Layer 2 of a small transformer language model trained on English Wikipedia (13 layers, counted from 0, width 128).
A neuron's activation on a vector x is GELU(weights . x + bias), where the dot is the dot product.

Input weights of the MLP neurons that the questions are about. A number n stands for (n - 500) times 0.001.
n18 (bias -0.041): 406 467 378 916 490 617 887 376 558 394 430 368 491 500 385 712 552 285 486 466 544 950 815 341 521 566 593 446 394 510 491 384 672 489 645 569 438 617 813 665 370 401 403 525 445 526 27 712 204 715 526 405 451 668 436 590 621 537 446 281 530 418 615 411 593 394 735 365 440 419 495 576 384 630 284 296 446 344 589 463 705 751 659 545 500 367 612 173 480 616 551 569 615 395 667 609 654 751 372 312 362 15 673 331 395 885 547 432 495 383 315 158 552 755 400 664 570 692 160 622 551 495 294 403 555 607 473 662
n57 (bias -0.059): 421 463 309 692 528 790 789 574 517 423 600 622 525 402 448 726 355 609 496 442 426 467 719 293 437 455 527 594 305 568 408 732 395 500 520 646 434 445 385 465 645 516 356 508 674 541 363 365 535 516 557 603 435 587 638 483 697 711 680 631 500 635 764 443 496 415 454 670 512 359 479 323 329 444 641 536 346 436 614 496 347 508 451 312 438 435 492 387 394 464 356 385 550 304 321 474 437 680 488 312 440 292 539 579 511 570 485 573 843 555 484 481 708 483 792 484 395 432 286 718 500 714 296 581 775 449 415 735
n100 (bias -0.086): 373 292 554 684 267 480 539 685 439 475 364 505 469 518 631 314 385 434 175 411 495 916 455 669 528 658 566 719 387 457 513 777 760 469 640 333 588 888 485 307 550 476 373 423 567 540 422 411 472 447 361 495 600 672 231 699 343 782 740 645 263 130 592 517 550 603 282 545 253 172 414 656 349 224 456 649 356 564 478 423 658 548 559 447 416 421 372 708 733 608 397 446 565 631 759 418 667 366 664 348 588 436 495 312 328 590 333 270 463 770 748 523 293 418 726 689 409 664 430 313 574 435 177 419 544 543 352 691
n117 (bias -0.089): 411 519 512 511 565 612 409 546 432 562 537 376 709 567 528 619 492 639 231 382 679 470 391 326 473 214 416 478 393 516 624 863 455 372 492 584 655 512 454 476 383 435 635 646 573 420 786 465 705 704 521 624 376 536 621 667 394 668 599 326 535 641 435 316 584 492 534 356 402 254 500 594 398 516 475 290 560 554 522 513 595 868 233 369 671 587 405 655 376 515 504 620 496 581 547 549 610 592 554 615 396 596 335 726 422 670 417 519 690 349 679 144 390 582 559 471 248 359 471 252 434 416 568 311 431 631 450 457
n241 (bias -0.109): 600 446 183 815 259 608 696 307 144 422 596 403 314 421 615 452 277 519 402 639 415 957 832 342 595 412 500 648 612 500 761 751 408 611 428 732 635 697 613 705 442 662 551 619 895 752 534 551 342 735 711 582 286 514 543 257 447 551 846 438 513 356 466 334 480 519 575 520 658 500 550 384 427 236 548 677 215 269 338 439 446 887 333 697 460 334 690 561 500 658 566 469 528 289 688 535 504 485 387 300 403 284 415 572 553 528 464 478 569 679 399 290 425 281 631 613 468 479 526 505 348 609 345 340 466 383 456 483
n246 (bias -0.083): 339 282 549 573 778 630 554 518 601 246 535 491 679 669 755 247 609 388 467 258 379 684 627 456 453 478 478 373 545 360 597 521 433 435 377 600 602 474 437 384 307 601 466 601 491 273 336 623 172 496 662 483 644 817 456 829 443 463 278 623 546 640 694 351 445 228 748 527 443 296 537 256 437 645 597 496 404 51 523 648 874 604 574 478 411 500 666 380 345 555 699 683 567 548 450 621 389 450 446 463 486 594 561 509 412 599 521 673 466 461 610 533 450 533 379 808 665 300 420 430 487 668 522 732 597 431 423 481
n255 (bias -0.039): 396 340 532 521 477 270 917 356 486 550 437 637 321 672 662 414 663 592 475 678 385 561 616 419 571 422 606 708 500 303 674 609 623 585 747 438 686 575 634 697 483 268 228 437 580 389 717 513 216 257 209 590 358 616 487 344 333 419 415 810 441 496 775 460 560 505 608 575 212 350 406 509 275 459 455 572 496 351 732 187 752 522 297 541 529 578 431 610 663 380 371 662 496 617 500 398 634 657 601 500 495 615 282 755 299 430 475 529 534 178 541 222 552 543 619 690 563 452 423 504 436 495 641 583 621 491 308 539
n297 (bias -0.063): 445 437 397 333 621 592 611 345 567 477 394 447 575 596 358 712 453 328 350 323 765 661 442 425 500 473 419 524 496 437 555 718 530 646 335 522 506 724 562 438 689 321 522 298 392 593 568 348 544 741 585 614 496 493 559 512 500 516 486 448 412 485 699 376 706 428 634 395 650 348 676 682 601 692 481 571 474 443 607 464 458 530 250 696 466 776 450 599 349 440 569 503 655 684 500 585 388 635 535 335 248 565 400 410 476 522 475 318 565 555 767 325 340 317 421 801 588 567 524 475 504 349 563 602 388 672 446 569
n303 (bias -0.071): 700 293 597 486 270 492 582 239 620 380 404 488 424 514 386 438 670 466 546 791 635 820 405 561 389 679 597 611 508 466 282 378 543 400 420 447 516 672 570 522 564 462 396 751 735 213 784 459 515 573 594 609 612 451 519 371 748 500 562 618 407 441 431 286 748 624 664 599 446 504 703 427 428 416 615 572 198 529 551 291 482 609 543 764 535 508 562 396 489 425 659 620 540 363 351 509 582 383 602 488 553 465 440 530 361 325 415 490 482 407 538 369 309 277 605 571 478 415 303 529 574 528 545 547 530 590 532 490
n357 (bias -0.143): 628 235 447 786 767 571 700 608 245 606 544 633 717 548 626 333 505 360 439 630 483 450 329 552 453 323 637 579 434 639 552 411 611 550 561 534 608 568 504 436 565 465 398 249 522 720 588 369 390 648 433 483 277 509 310 743 326 730 587 530 188 416 426 469 212 531 413 387 387 108 295 509 356 509 303 431 491 591 391 404 561 624 598 469 759 567 260 649 402 695 476 496 709 400 629 535 516 380 473 382 815 696 595 491 436 402 398 456 712 666 710 546 632 542 464 419 340 488 461 545 415 509 350 301 883 393 311 561
n363 (bias 0.003): 549 344 448 476 310 340 626 647 386 725 642 386 507 560 522 529 466 731 636 700 521 629 534 344 627 500 586 428 574 536 540 800 327 565 384 611 671 415 623 634 574 561 546 569 460 684 580 377 338 303 444 317 365 421 586 301 443 492 507 609 541 451 587 506 519 485 340 266 460 504 364 317 649 333 244 359 392 383 506 412 554 496 490 668 540 593 385 518 436 510 500 601 667 478 531 491 419 533 474 443 531 318 572 699 583 468 551 251 635 375 729 579 579 295 626 646 404 396 484 589 348 410 661 474 634 464 528 277
n375 (bias -0.057): 549 689 815 643 509 409 495 267 421 728 509 109 784 590 580 604 398 468 583 618 652 648 685 78 543 500 353 377 695 565 812 527 400 861 275 722 473 440 495 390 553 486 509 575 318 243 349 741 536 387 717 344 654 440 319 376 360 649 530 331 488 704 613 538 510 305 569 427 641 324 500 689 345 321 495 477 546 407 345 535 733 458 690 481 681 414 400 688 698 462 582 452 635 664 684 663 399 721 312 534 425 606 491 603 358 505 355 745 442 822 585 460 441 470 298 312 703 420 598 359 332 287 371 385 369 261 396 372
n380 (bias -0.075): 592 514 540 424 568 272 475 269 551 520 393 317 373 478 490 799 188 633 545 655 519 943 550 582 496 767 624 469 411 602 643 448 372 602 495 490 528 704 600 543 486 370 472 558 225 299 647 627 684 743 450 505 733 356 423 474 333 320 469 519 534 284 256 509 339 539 546 273 753 156 343 177 570 111 627 369 457 353 470 638 550 663 532 178 384 832 594 362 519 813 989 540 612 461 570 551 500 435 400 256 660 336 342 471 345 367 196 820 616 486 515 431 561 515 402 355 559 526 548 573 480 760 328 628 612 471 296 526
n412 (bias -0.125): 381 540 399 531 524 466 833 632 143 514 662 317 684 543 703 696 505 431 522 614 472 664 485 382 449 399 533 346 582 311 566 684 841 435 391 621 653 542 354 546 487 735 528 528 585 275 362 541 780 733 850 599 521 865 186 575 416 420 350 382 442 418 277 386 603 726 743 549 396 294 386 643 580 562 648 415 439 536 551 570 562 728 233 486 517 384 317 796 598 521 439 596 527 685 893 592 602 563 723 426 228 544 313 825 552 583 239 318 428 440 263 338 377 344 470 607 375 234 423 366 403 344 365 433 434 486 316 429
n414 (bias 0.003): 382 339 571 583 633 608 401 468 504 528 496 508 549 511 671 468 464 229 435 620 466 618 540 644 503 695 538 511 437 399 637 436 559 467 597 665 494 588 420 375 536 287 629 667 550 645 645 492 341 582 812 415 96 415 388 529 486 405 535 449 412 345 817 361 581 255 402 265 602 358 166 496 392 422 260 457 682 456 490 373 573 615 441 496 621 747 583 572 626 375 435 605 463 325 694 443 551 784 440 626 587 564 461 663 375 454 376 596 530 584 660 229 545 753 439 227 533 503 595 372 552 536 554 586 523 504 470 661
n415 (bias -0.102): 388 657 195 632 948 770 402 631 399 356 500 319 404 481 490 444 516 252 197 314 396 399 621 662 567 686 266 210 412 631 795 421 459 431 601 555 609 778 693 396 438 545 797 510 571 327 577 809 401 739 432 490 517 590 294 473 491 607 477 297 535 593 561 550 584 366 346 716 627 392 701 515 672 546 301 278 435 375 857 254 590 425 724 286 449 412 381 272 435 437 355 547 627 444 568 582 576 739 604 595 505 635 239 970 356 421 576 449 549 515 322 534 532 123 806 328 328 128 210 338 391 626 455 397 632 475 426 611
n424 (bias -0.148): 384 139 436 665 248 406 411 490 490 358 379 436 461 619 510 364 435 627 495 565 528 429 315 770 556 731 467 513 387 452 438 472 608 475 495 486 795 458 441 519 572 265 589 385 634 694 689 612 608 834 604 606 258 252 137 607 424 352 535 322 546 444 413 264 146 412 399 495 495 563 419 636 465 181 729 740 342 692 788 469 554 747 369 602 487 525 470 651 325 487 433 969 514 534 325 527 829 446 737 671 479 510 586 870 632 655 509 447 251 415 602 436 555 613 549 381 573 397 181 400 505 754 187 411 457 609 452 453
n468 (bias -0.073): 638 608 465 780 867 513 543 685 509 629 290 254 535 722 457 650 403 504 492 467 521 331 628 449 468 574 295 369 504 436 449 339 448 827 326 378 828 587 456 666 643 716 521 470 504 500 496 566 562 355 814 439 481 462 424 612 472 527 465 390 396 426 504 572 337 254 718 602 402 225 678 367 645 611 594 703 310 625 458 715 532 286 372 423 484 370 361 254 584 546 492 354 606 436 350 528 583 565 504 607 541 178 504 555 586 400 377 531 537 408 449 447 660 735 372 605 356 515 419 532 104 662 646 425 419 288 351 407
n469 (bias -0.100): 285 449 567 571 353 448 444 405 408 348 552 541 695 507 427 552 568 557 418 585 676 623 602 584 546 578 579 523 381 391 547 539 533 766 668 420 670 611 579 678 609 602 789 405 482 398 522 684 642 467 447 538 608 558 384 338 381 438 593 562 187 121 434 507 633 481 669 378 324 541 473 422 349 276 552 602 456 243 520 515 483 482 538 507 628 414 500 590 698 451 524 544 672 372 601 784 469 466 387 328 449 418 594 544 580 425 507 399 514 550 533 441 519 555 684 270 586 487 453 524 275 500 403 494 687 471 497 590
n477 (bias -0.042): 714 610 620 391 295 433 331 459 445 443 325 482 484 715 604 698 149 538 427 626 619 623 703 331 641 473 590 602 761 491 657 622 407 898 274 466 511 496 571 597 508 465 678 193 288 504 653 609 285 513 933 281 301 311 690 472 298 583 465 591 489 403 256 519 518 526 596 238 596 627 341 355 659 400 535 513 474 315 395 573 545 500 520 679 683 780 531 611 509 617 452 536 713 587 475 563 338 643 487 655 509 344 375 574 456 657 508 520 575 283 391 277 672 232 568 563 541 399 492 635 304 262 598 435 457 500 487 328

Each question shows a token from some text and the vector x that enters the MLP there. A number n stands for (n - 500) times 0.011.

"frac": 441 533 572 387 606 385 557 562 547 592 419 371 542 480 485 535 591 545 558 500 362 490 498 565 236 423 460 591 472 477 477 547 515 524 400 362 359 395 374 490 529 601 482 522 512 469 535 461 515 493 529 552 617 482 541 522 450 481 507 518 405 487 560 671 580 451 546 438 462 455 512 458 449 658 506 489 727 451 541 515 409 514 456 528 451 545 408 515 535 387 446 345 436 404 511 682 429 524 531 398 495 540 429 387 488 502 505 471 477 461 547 550 435 544 557 401 519 636 475 574 439 542 754 618 513 513 765 511
The neuron with the highest activation: n297

"_": 510 590 507 400 495 362 552 599 585 559 486 518 442 520 571 497 520 551 543 556 412 423 547 485 257 399 563 625 473 355 456 614 542 498 483 448 453 305 453 558 524 535 498 512 550 449 557 475 552 542 533 543 415 465 487 377 381 308 434 557 507 536 450 617 498 465 417 401 362 501 466 408 474 569 509 447 567 467 550 438 422 474 446 487 489 583 460 542 509 457 397 461 402 525 437 623 563 563 345 497 563 544 443 502 640 513 558 489 508 383 530 604 512 532 506 413 514 671 629 648 430 501 614 617 525 641 781 462
The neuron with the highest activation: n255

"K": 426 555 519 421 454 480 457 602 490 473 496 554 504 576 496 585 598 554 591 447 471 309 501 556 215 465 484 511 480 414 406 546 434 463 571 497 412 421 463 510 464 371 456 560 515 447 537 434 711 488 413 604 520 524 493 555 428 384 358 496 502 442 471 510 471 475 406 465 398 564 482 474 453 509 547 494 602 685 470 584 418 372 408 503 463 481 412 550 563 434 436 491 264 630 455 653 494 399 486 471 570 592 551 494 627 453 542 520 533 518 496 559 577 658 599 438 474 636 725 507 416 450 388 578 517 604 716 489
The neuron with the highest activation: n469

"ary": 477 533 501 474 436 478 408 595 457 505 490 475 535 382 538 332 537 518 576 555 392 415 522 600 208 576 523 533 460 429 433 426 417 401 512 484 446 393 476 500 480 604 579 531 537 526 552 447 499 633 445 566 450 540 422 413 426 360 503 546 488 465 541 565 387 358 553 465 437 552 470 499 457 593 519 478 471 572 520 436 496 518 498 446 586 520 458 408 432 565 432 615 219 525 467 628 561 387 445 575 430 575 447 442 624 499 567 501 493 455 476 652 494 511 532 430 432 641 520 516 538 567 600 586 523 627 857 510
Which neuron fires most, and how strongly? n424, at about 1.9

"mers": 436 611 430 261 531 474 538 636 487 420 526 540 519 351 487 596 569 655 615 434 380 449 293 563 200 347 588 563 453 500 475 487 430 440 589 419 474 423 419 421 403 490 495 471 514 484 499 537 529 491 514 586 410 512 442 506 415 362 486 552 584 596 368 485 497 507 475 506 504 524 433 415 438 493 505 502 595 447 528 632 448 542 442 542 410 519 477 455 625 553 482 613 431 528 501 639 528 474 513 485 472 508 478 409 506 519 518 500 529 485 488 431 474 639 526 490 509 618 437 555 531 547 524 545 550 553 793 527
The neuron with the highest activation: n117

".": 517 591 479 306 520 528 516 512 509 513 480 563 479 493 479 532 449 582 581 532 530 546 509 518 350 421 445 591 511 487 422 507 479 573 474 601 217 463 502 461 481 557 553 566 513 480 527 556 489 480 463 468 467 494 475 400 466 423 426 524 442 436 400 566 589 421 396 497 429 567 505 494 448 477 421 473 524 473 520 486 455 539 462 468 475 552 488 541 479 441 446 526 251 525 476 646 500 456 426 479 479 489 449 514 610 513 526 495 568 459 428 546 489 531 581 393 498 567 656 557 526 474 659 616 441 700 910 523
Which neuron fires most, and how strongly? n477, at about 0.21

" sum": 478 537 526 436 512 477 577 554 531 360 554 413 572 419 609 622 487 543 673 457 585 291 327 484 269 442 632 558 504 461 430 458 416 465 495 477 471 350 444 520 465 536 540 485 496 487 438 463 508 609 547 534 289 543 477 392 394 367 411 559 534 595 327 553 509 506 515 491 335 559 505 505 466 588 592 482 633 503 445 669 396 527 456 544 459 607 466 452 553 522 391 624 434 434 554 603 508 525 480 483 455 516 513 331 516 473 465 452 518 510 421 471 592 578 438 509 456 687 659 527 569 538 588 513 510 639 769 484
The neuron with the highest activation: n412

" 2022": 468 566 493 434 417 575 462 449 590 478 475 536 436 376 468 450 452 483 540 412 468 565 535 602 306 579 570 591 494 417 452 499 459 506 533 449 324 580 418 502 458 535 481 632 526 541 501 435 529 480 320 531 481 550 460 509 518 411 518 489 420 365 497 702 511 505 484 548 410 466 474 532 483 507 483 517 586 594 498 515 467 515 521 466 440 468 392 590 567 448 428 349 345 510 508 617 438 408 490 400 515 639 560 269 480 481 520 514 405 541 600 624 485 543 526 546 396 639 611 489 608 554 488 504 523 634 879 522
The neuron with the highest activation: n100

" Ch": 498 612 520 328 513 455 525 589 456 636 475 463 523 470 476 452 482 599 564 408 505 316 484 535 156 457 421 581 484 416 464 533 452 640 486 498 430 448 456 536 608 517 529 525 483 517 504 516 623 403 461 552 499 504 535 431 410 446 511 393 426 497 498 563 567 538 331 454 515 581 512 591 496 558 579 522 575 503 443 449 490 347 493 565 437 476 472 404 485 481 407 516 189 515 490 621 486 441 542 445 456 527 533 451 551 476 502 494 457 594 470 637 504 597 517 362 421 753 900 536 439 567 656 568 550 537 707 478
The neuron with the highest activation: n468

"um": 467 640 401 371 562 504 537 522 488 507 508 410 545 378 499 537 514 593 554 491 350 484 533 503 145 346 541 527 452 438 516 544 470 405 499 549 434 471 534 546 470 542 560 429 514 503 544 518 531 519 533 610 478 500 409 550 359 388 507 475 489 515 394 555 542 488 518 455 394 523 448 426 483 551 476 492 539 498 474 466 467 540 434 404 582 597 421 497 500 507 457 470 361 465 566 667 543 471 414 458 421 564 478 517 636 508 464 493 486 465 426 586 519 528 570 372 455 656 637 569 503 510 548 578 499 638 800 530
The neuron with the highest activation: n412

" the": 564 574 413 538 579 571 499 537 440 630 491 495 520 497 472 459 420 482 540 535 529 489 486 562 311 357 424 535 431 526 437 479 448 504 534 506 245 501 462 456 510 574 460 515 534 528 509 460 566 611 476 494 435 552 451 583 444 458 411 544 424 566 370 660 481 496 473 471 471 531 536 540 453 599 532 535 582 582 440 534 270 457 556 533 537 551 412 410 508 461 395 478 268 489 493 714 442 415 480 451 494 469 561 421 544 443 457 535 448 545 409 608 450 586 484 508 484 620 520 549 449 562 554 624 532 592 863 494
The neuron with the highest activation: n357

"\n": 492 540 477 443 509 419 497 548 535 548 520 499 481 385 488 467 524 492 662 496 526 400 439 560 264 460 449 526 473 420 496 471 430 525 562 463 124 521 511 501 478 550 501 541 514 547 510 541 560 516 447 457 479 525 490 495 464 410 550 527 441 478 481 596 507 462 316 461 488 572 514 503 432 525 482 526 532 517 477 515 514 491 434 528 515 520 440 635 530 448 460 492 424 532 540 619 445 376 470 477 462 567 513 480 569 474 528 523 492 509 427 567 432 568 492 433 498 589 822 505 627 569 653 709 488 620 809 487
The neuron with the highest activation: n414

" squ": 436 603 653 401 623 487 531 492 572 503 488 446 593 400 490 486 526 514 598 371 491 505 553 409 211 466 518 569 441 449 509 444 442 534 387 491 362 466 448 484 523 493 597 571 443 478 399 418 501 462 531 516 455 618 569 382 496 456 469 560 448 617 545 655 536 466 551 401 415 558 523 533 456 662 652 503 671 515 472 551 494 425 489 461 399 455 425 414 444 422 419 411 366 410 530 650 459 413 468 447 463 573 560 386 526 497 485 564 477 594 578 514 587 621 446 324 495 611 672 575 459 567 546 552 489 526 699 488
The two highest activations, in order: n375, n246

" added": 491 506 526 515 560 504 461 348 453 434 556 482 546 359 538 524 547 415 548 501 495 513 543 584 358 610 506 526 513 356 449 472 367 423 480 536 382 364 429 538 459 597 433 464 524 403 509 540 557 532 535 507 378 463 437 441 521 352 334 506 426 525 450 575 452 521 496 544 487 569 567 517 436 622 522 461 463 551 457 568 499 534 481 491 481 530 394 451 525 511 498 500 413 493 515 633 442 590 494 338 452 557 422 454 605 510 522 466 496 380 549 516 454 581 547 617 478 666 459 517 492 665 556 679 556 663 877 494
The three highest activations, in order: n246, n303, n18

"rastructure": 599 489 402 488 518 542 468 598 518 487 503 450 508 279 578 423 562 553 396 496 377 533 422 480 290 486 516 582 469 516 556 504 473 431 526 450 493 431 393 504 295 528 530 594 510 485 526 542 511 499 493 533 419 531 490 532 559 417 538 511 422 500 556 548 514 609 443 545 376 384 613 571 505 504 539 464 438 611 541 564 416 492 478 596 476 468 420 435 465 463 562 461 333 508 563 694 454 521 452 412 469 506 481 510 599 482 616 488 405 373 419 507 484 555 499 513 332 631 502 463 532 530 674 592 492 526 856 532
The neuron with the highest activation: n117

" Province": 488 539 357 418 572 415 547 612 421 413 517 527 497 327 629 516 504 568 569 470 545 459 439 534 245 367 490 625 414 535 475 449 399 541 446 489 441 480 441 492 482 584 503 538 539 557 514 504 565 443 453 546 437 550 527 343 450 463 564 402 390 398 546 513 577 525 460 491 427 552 515 504 493 553 581 514 422 549 471 598 457 442 419 596 505 491 470 471 481 492 529 462 383 492 481 666 500 465 464 504 556 417 566 349 505 420 519 490 496 603 395 441 518 522 538 498 389 695 706 527 489 608 643 536 457 553 834 521
Which neuron fires most, and how strongly? n241, at about 0.47

" $": 541 553 561 515 563 400 487 400 506 593 537 485 514 505 530 505 481 528 561 541 418 380 559 490 313 444 580 648 483 403 472 489 444 529 474 436 397 425 500 589 463 548 528 466 477 382 540 497 485 507 520 478 416 478 508 444 454 481 471 519 492 493 371 673 635 464 476 430 314 551 490 509 451 556 450 515 574 531 437 396 401 505 471 640 527 656 450 483 545 407 477 402 446 491 510 596 530 611 323 468 522 602 487 430 640 486 513 419 567 418 493 494 527 602 481 427 446 638 679 561 549 494 677 585 464 535 838 458
The neuron with the highest activation: n477

")$": 475 536 590 500 574 494 493 500 571 534 476 555 477 377 581 506 520 492 537 582 482 440 558 480 306 435 527 638 494 433 442 582 522 406 414 407 332 507 459 542 443 549 514 462 520 488 550 449 472 522 434 518 412 444 417 495 412 490 508 528 435 380 500 656 572 371 475 448 337 539 532 574 470 565 522 481 584 609 524 457 468 489 471 475 426 539 368 518 564 492 525 354 639 430 519 588 505 528 377 424 580 570 477 303 602 497 527 470 566 413 515 397 583 585 413 401 511 589 612 567 568 572 589 602 476 539 872 475
The neuron with the highest activation: n414

" have": 505 643 610 484 488 526 465 497 593 485 549 602 492 452 594 480 537 519 554 495 663 578 471 542 241 447 479 519 500 519 412 398 410 460 422 487 301 423 495 506 455 508 465 478 492 477 576 524 535 403 466 480 423 515 432 471 445 431 452 551 424 503 438 603 458 459 519 446 566 498 568 616 377 563 434 481 522 514 453 408 551 496 467 490 430 623 410 429 567 502 578 475 426 473 539 702 533 444 436 489 435 509 502 426 512 505 505 498 527 483 497 445 524 587 582 358 478 602 524 521 536 523 552 724 482 611 862 486
The three highest activations, in order: n414, n303, n469

" serving": 511 543 491 458 504 524 519 639 557 459 522 467 495 381 488 476 630 467 499 369 417 639 526 475 291 489 512 516 450 515 391 479 473 542 471 464 394 451 463 479 357 508 500 536 538 512 470 500 484 592 470 488 515 434 530 421 518 335 445 486 442 574 487 504 582 589 432 488 458 437 561 531 507 499 406 485 543 583 557 554 521 552 566 596 400 465 516 345 526 582 589 612 288 444 572 682 537 427 432 415 477 394 487 451 592 502 524 544 388 465 451 517 462 639 495 376 483 648 370 516 523 491 623 641 513 538 885 495
The neuron with the highest activation: n18

" DN": 414 561 619 422 465 501 429 436 616 513 461 495 509 503 604 502 446 630 526 414 493 471 584 526 288 615 408 637 538 501 449 475 465 584 441 458 410 417 460 554 456 540 544 588 459 484 428 477 499 439 495 500 598 540 492 331 537 438 380 446 373 488 357 631 495 461 490 472 469 477 521 482 544 508 546 504 480 664 402 270 485 543 522 483 460 495 520 576 452 334 471 462 341 490 556 577 465 381 481 555 450 683 512 507 574 475 553 509 553 525 449 605 468 468 497 377 500 653 690 521 410 634 669 521 535 453 805 491
The neuron with the highest activation: n375

" formerly": 523 590 435 542 550 514 620 571 544 458 503 509 462 522 550 456 547 454 495 462 433 617 474 583 296 372 507 598 464 477 478 454 427 559 533 457 314 495 462 473 417 545 403 482 601 484 531 487 544 578 453 475 412 547 468 415 466 406 413 557 442 517 528 588 337 539 452 465 482 560 545 540 432 578 502 457 521 567 560 486 495 437 546 516 433 395 363 363 566 588 508 520 398 447 504 645 433 421 481 398 490 454 539 388 456 474 494 560 440 499 418 475 479 576 511 488 487 720 545 503 673 569 493 737 563 538 867 512
The neuron with the highest activation: n18

" Line": 461 516 476 341 555 559 493 586 468 627 516 476 448 369 498 485 446 586 508 460 462 499 455 533 248 529 441 574 484 557 466 540 466 470 460 522 414 422 444 566 376 521 511 488 551 551 466 574 560 478 423 549 437 385 495 442 508 544 496 457 417 585 500 568 533 576 412 493 384 505 632 555 477 419 493 559 448 702 520 552 516 301 463 514 426 491 483 547 429 542 436 406 389 564 583 628 386 477 490 305 503 481 477 375 602 502 498 510 481 448 520 514 513 682 598 562 399 694 579 464 551 472 535 607 587 431 834 524
The neuron with the highest activation: n57

"n": 499 603 517 439 560 435 490 501 491 525 532 570 481 553 454 510 512 489 602 450 385 557 514 546 200 391 483 584 473 419 485 525 470 443 483 427 300 394 506 444 479 494 572 539 544 378 616 517 619 598 395 626 449 604 495 557 408 431 403 635 493 482 511 618 480 549 489 453 447 562 416 399 463 531 561 425 608 459 506 476 524 365 431 416 501 460 480 387 468 468 478 478 286 460 491 639 455 450 478 492 507 500 460 431 559 442 520 548 443 565 451 529 547 510 547 492 606 680 556 537 475 517 508 606 544 624 729 532
Which neuron fires most, and how strongly? n380, at about 0.32

"ference": 425 499 426 438 464 520 466 604 365 567 613 501 494 354 557 512 515 495 540 515 462 446 438 422 206 353 483 595 527 570 509 491 368 346 541 503 450 382 484 520 404 575 483 538 526 470 523 463 452 595 445 544 486 455 399 556 516 450 553 580 453 448 478 601 493 427 472 548 419 488 513 499 487 604 535 454 640 585 414 532 396 531 500 476 547 597 431 478 535 476 583 438 370 447 515 635 530 416 594 412 460 566 437 421 580 510 528 474 590 415 563 470 541 550 488 543 472 658 480 583 448 525 662 530 531 450 836 487
The three highest activations, in order: n117, n357, n57

" District": 521 639 310 431 561 565 518 605 382 476 510 407 473 369 603 509 474 558 583 498 514 498 495 482 242 483 459 631 503 483 512 486 484 534 494 519 408 504 456 494 449 565 493 511 528 506 544 514 565 506 397 521 357 571 459 404 452 485 527 332 445 484 447 502 553 480 472 434 449 527 606 492 470 445 477 546 354 545 512 618 476 496 446 606 462 479 541 489 540 560 460 538 293 455 507 702 470 500 459 413 509 443 520 400 572 492 552 506 481 548 415 491 497 552 576 491 340 738 683 558 443 558 531 537 509 537 836 497
Which neuron fires most, and how strongly? n241, at about 3

"{": 576 559 491 434 538 434 605 580 527 555 571 423 469 510 586 458 505 490 517 581 319 489 581 413 283 317 417 566 507 447 558 600 493 436 539 405 383 422 507 597 474 535 610 477 482 509 569 520 459 545 518 541 459 432 465 566 431 406 501 556 465 522 413 721 506 504 515 372 402 498 520 463 498 556 501 479 531 488 462 413 301 551 447 531 574 603 453 507 595 458 451 417 424 462 593 608 422 342 468 424 454 531 467 457 624 539 479 479 566 352 505 535 540 476 438 458 415 654 628 578 493 494 719 642 518 510 805 488
The three highest activations, in order: n363, n477, n255

" created": 479 519 478 506 563 518 508 394 424 466 510 583 457 378 480 510 552 388 520 453 413 522 432 607 336 503 532 513 535 448 490 422 413 486 519 528 347 460 422 538 494 515 466 566 548 513 589 481 524 503 504 508 514 415 388 520 520 346 401 490 388 652 579 583 432 567 470 520 424 518 609 533 460 538 540 553 436 575 513 454 515 539 481 530 422 549 455 382 505 543 504 491 333 477 454 607 521 500 493 367 456 507 511 350 535 487 494 524 447 388 479 516 478 569 513 451 485 663 512 543 580 663 505 694 556 666 909 518
The neuron with the highest activation: n303

"ural": 528 577 383 523 597 541 456 588 443 598 501 445 569 433 602 526 550 520 511 499 367 540 459 564 199 466 444 512 482 403 510 469 404 409 544 476 458 481 494 502 446 675 534 503 477 453 563 582 513 503 484 521 389 593 468 495 424 561 436 451 377 507 572 538 545 442 441 620 462 558 569 395 487 561 491 491 436 719 484 550 385 466 463 456 596 527 420 437 432 481 439 496 245 474 449 672 422 533 449 462 402 510 441 604 621 427 530 488 497 455 459 562 459 472 592 550 411 603 646 540 462 477 561 619 545 607 799 515
The neuron with the highest activation: n415

"2": 522 501 559 472 466 401 480 465 524 453 528 527 484 425 505 536 569 472 618 542 431 485 560 580 283 437 595 587 496 445 482 489 502 390 507 428 289 318 398 513 486 521 550 607 505 488 501 398 598 518 487 630 430 507 422 528 555 461 473 511 474 396 469 545 490 478 469 456 393 506 516 356 463 482 515 447 553 434 464 473 385 462 418 534 471 595 433 579 619 441 423 393 301 505 535 661 469 405 490 399 438 543 501 492 585 455 524 480 516 481 501 500 549 573 561 439 495 699 541 515 505 537 550 610 559 672 828 533
The three highest activations, in order: n469, n414, n303

" ===": 470 471 462 393 553 532 487 607 607 593 512 509 504 457 526 456 541 516 639 508 496 539 496 490 326 478 410 577 410 448 437 491 337 563 532 494 342 602 461 479 401 536 578 562 522 394 552 475 466 484 518 465 619 564 466 478 496 444 444 494 393 442 378 588 483 437 502 504 434 534 600 685 478 385 516 492 453 531 451 396 555 549 461 587 447 515 367 508 521 462 512 539 510 469 550 652 454 373 517 502 519 540 473 401 563 518 498 462 481 426 463 507 561 574 592 383 510 629 591 539 541 503 632 539 464 597 889 466
The two highest activations, in order: n303, n469

"The": 476 510 419 571 541 524 493 530 540 587 511 544 461 534 455 479 530 437 556 477 561 430 555 552 251 373 442 531 435 520 511 435 430 409 557 546 287 434 464 484 491 510 429 554 547 544 514 437 523 545 559 514 352 528 410 572 446 466 427 520 412 482 460 710 426 433 409 426 465 489 560 553 472 662 416 493 623 567 475 399 226 429 519 524 562 524 414 484 543 459 438 456 338 482 438 531 494 352 515 465 534 559 503 479 585 481 495 503 467 524 471 595 584 571 499 556 522 625 773 551 462 564 507 661 614 553 854 513
The neuron with the highest activation: n357

"}{": 501 519 508 368 583 394 475 435 618 519 512 439 485 504 552 531 488 518 606 530 402 428 541 466 279 355 483 609 585 454 536 611 491 554 424 509 325 383 543 533 502 518 557 580 447 485 594 562 490 485 513 498 519 459 516 428 470 426 455 474 446 522 451 628 506 521 549 345 426 550 510 389 511 537 471 470 626 466 554 487 395 476 465 514 426 636 443 544 580 430 486 468 373 475 542 637 416 477 384 429 408 486 454 431 643 531 524 527 569 396 553 578 532 624 473 345 452 621 586 615 422 506 646 661 449 565 813 470
Which neuron fires most, and how strongly? n477, at about 1.7

" .": 553 651 526 347 606 470 518 560 568 486 535 512 435 494 531 535 539 523 529 439 492 506 518 537 338 496 474 630 501 482 428 597 482 594 477 486 325 446 554 531 425 530 510 565 517 475 528 598 537 442 521 462 468 477 583 399 472 437 356 582 472 473 280 564 531 547 492 451 386 546 490 473 448 436 422 420 557 447 531 439 477 486 468 521 490 483 532 526 537 451 403 392 378 535 507 670 516 490 293 465 525 487 491 466 589 543 489 496 517 445 451 421 446 583 477 396 558 642 607 518 552 539 597 619 462 614 883 482
The two highest activations, in order: n477, n469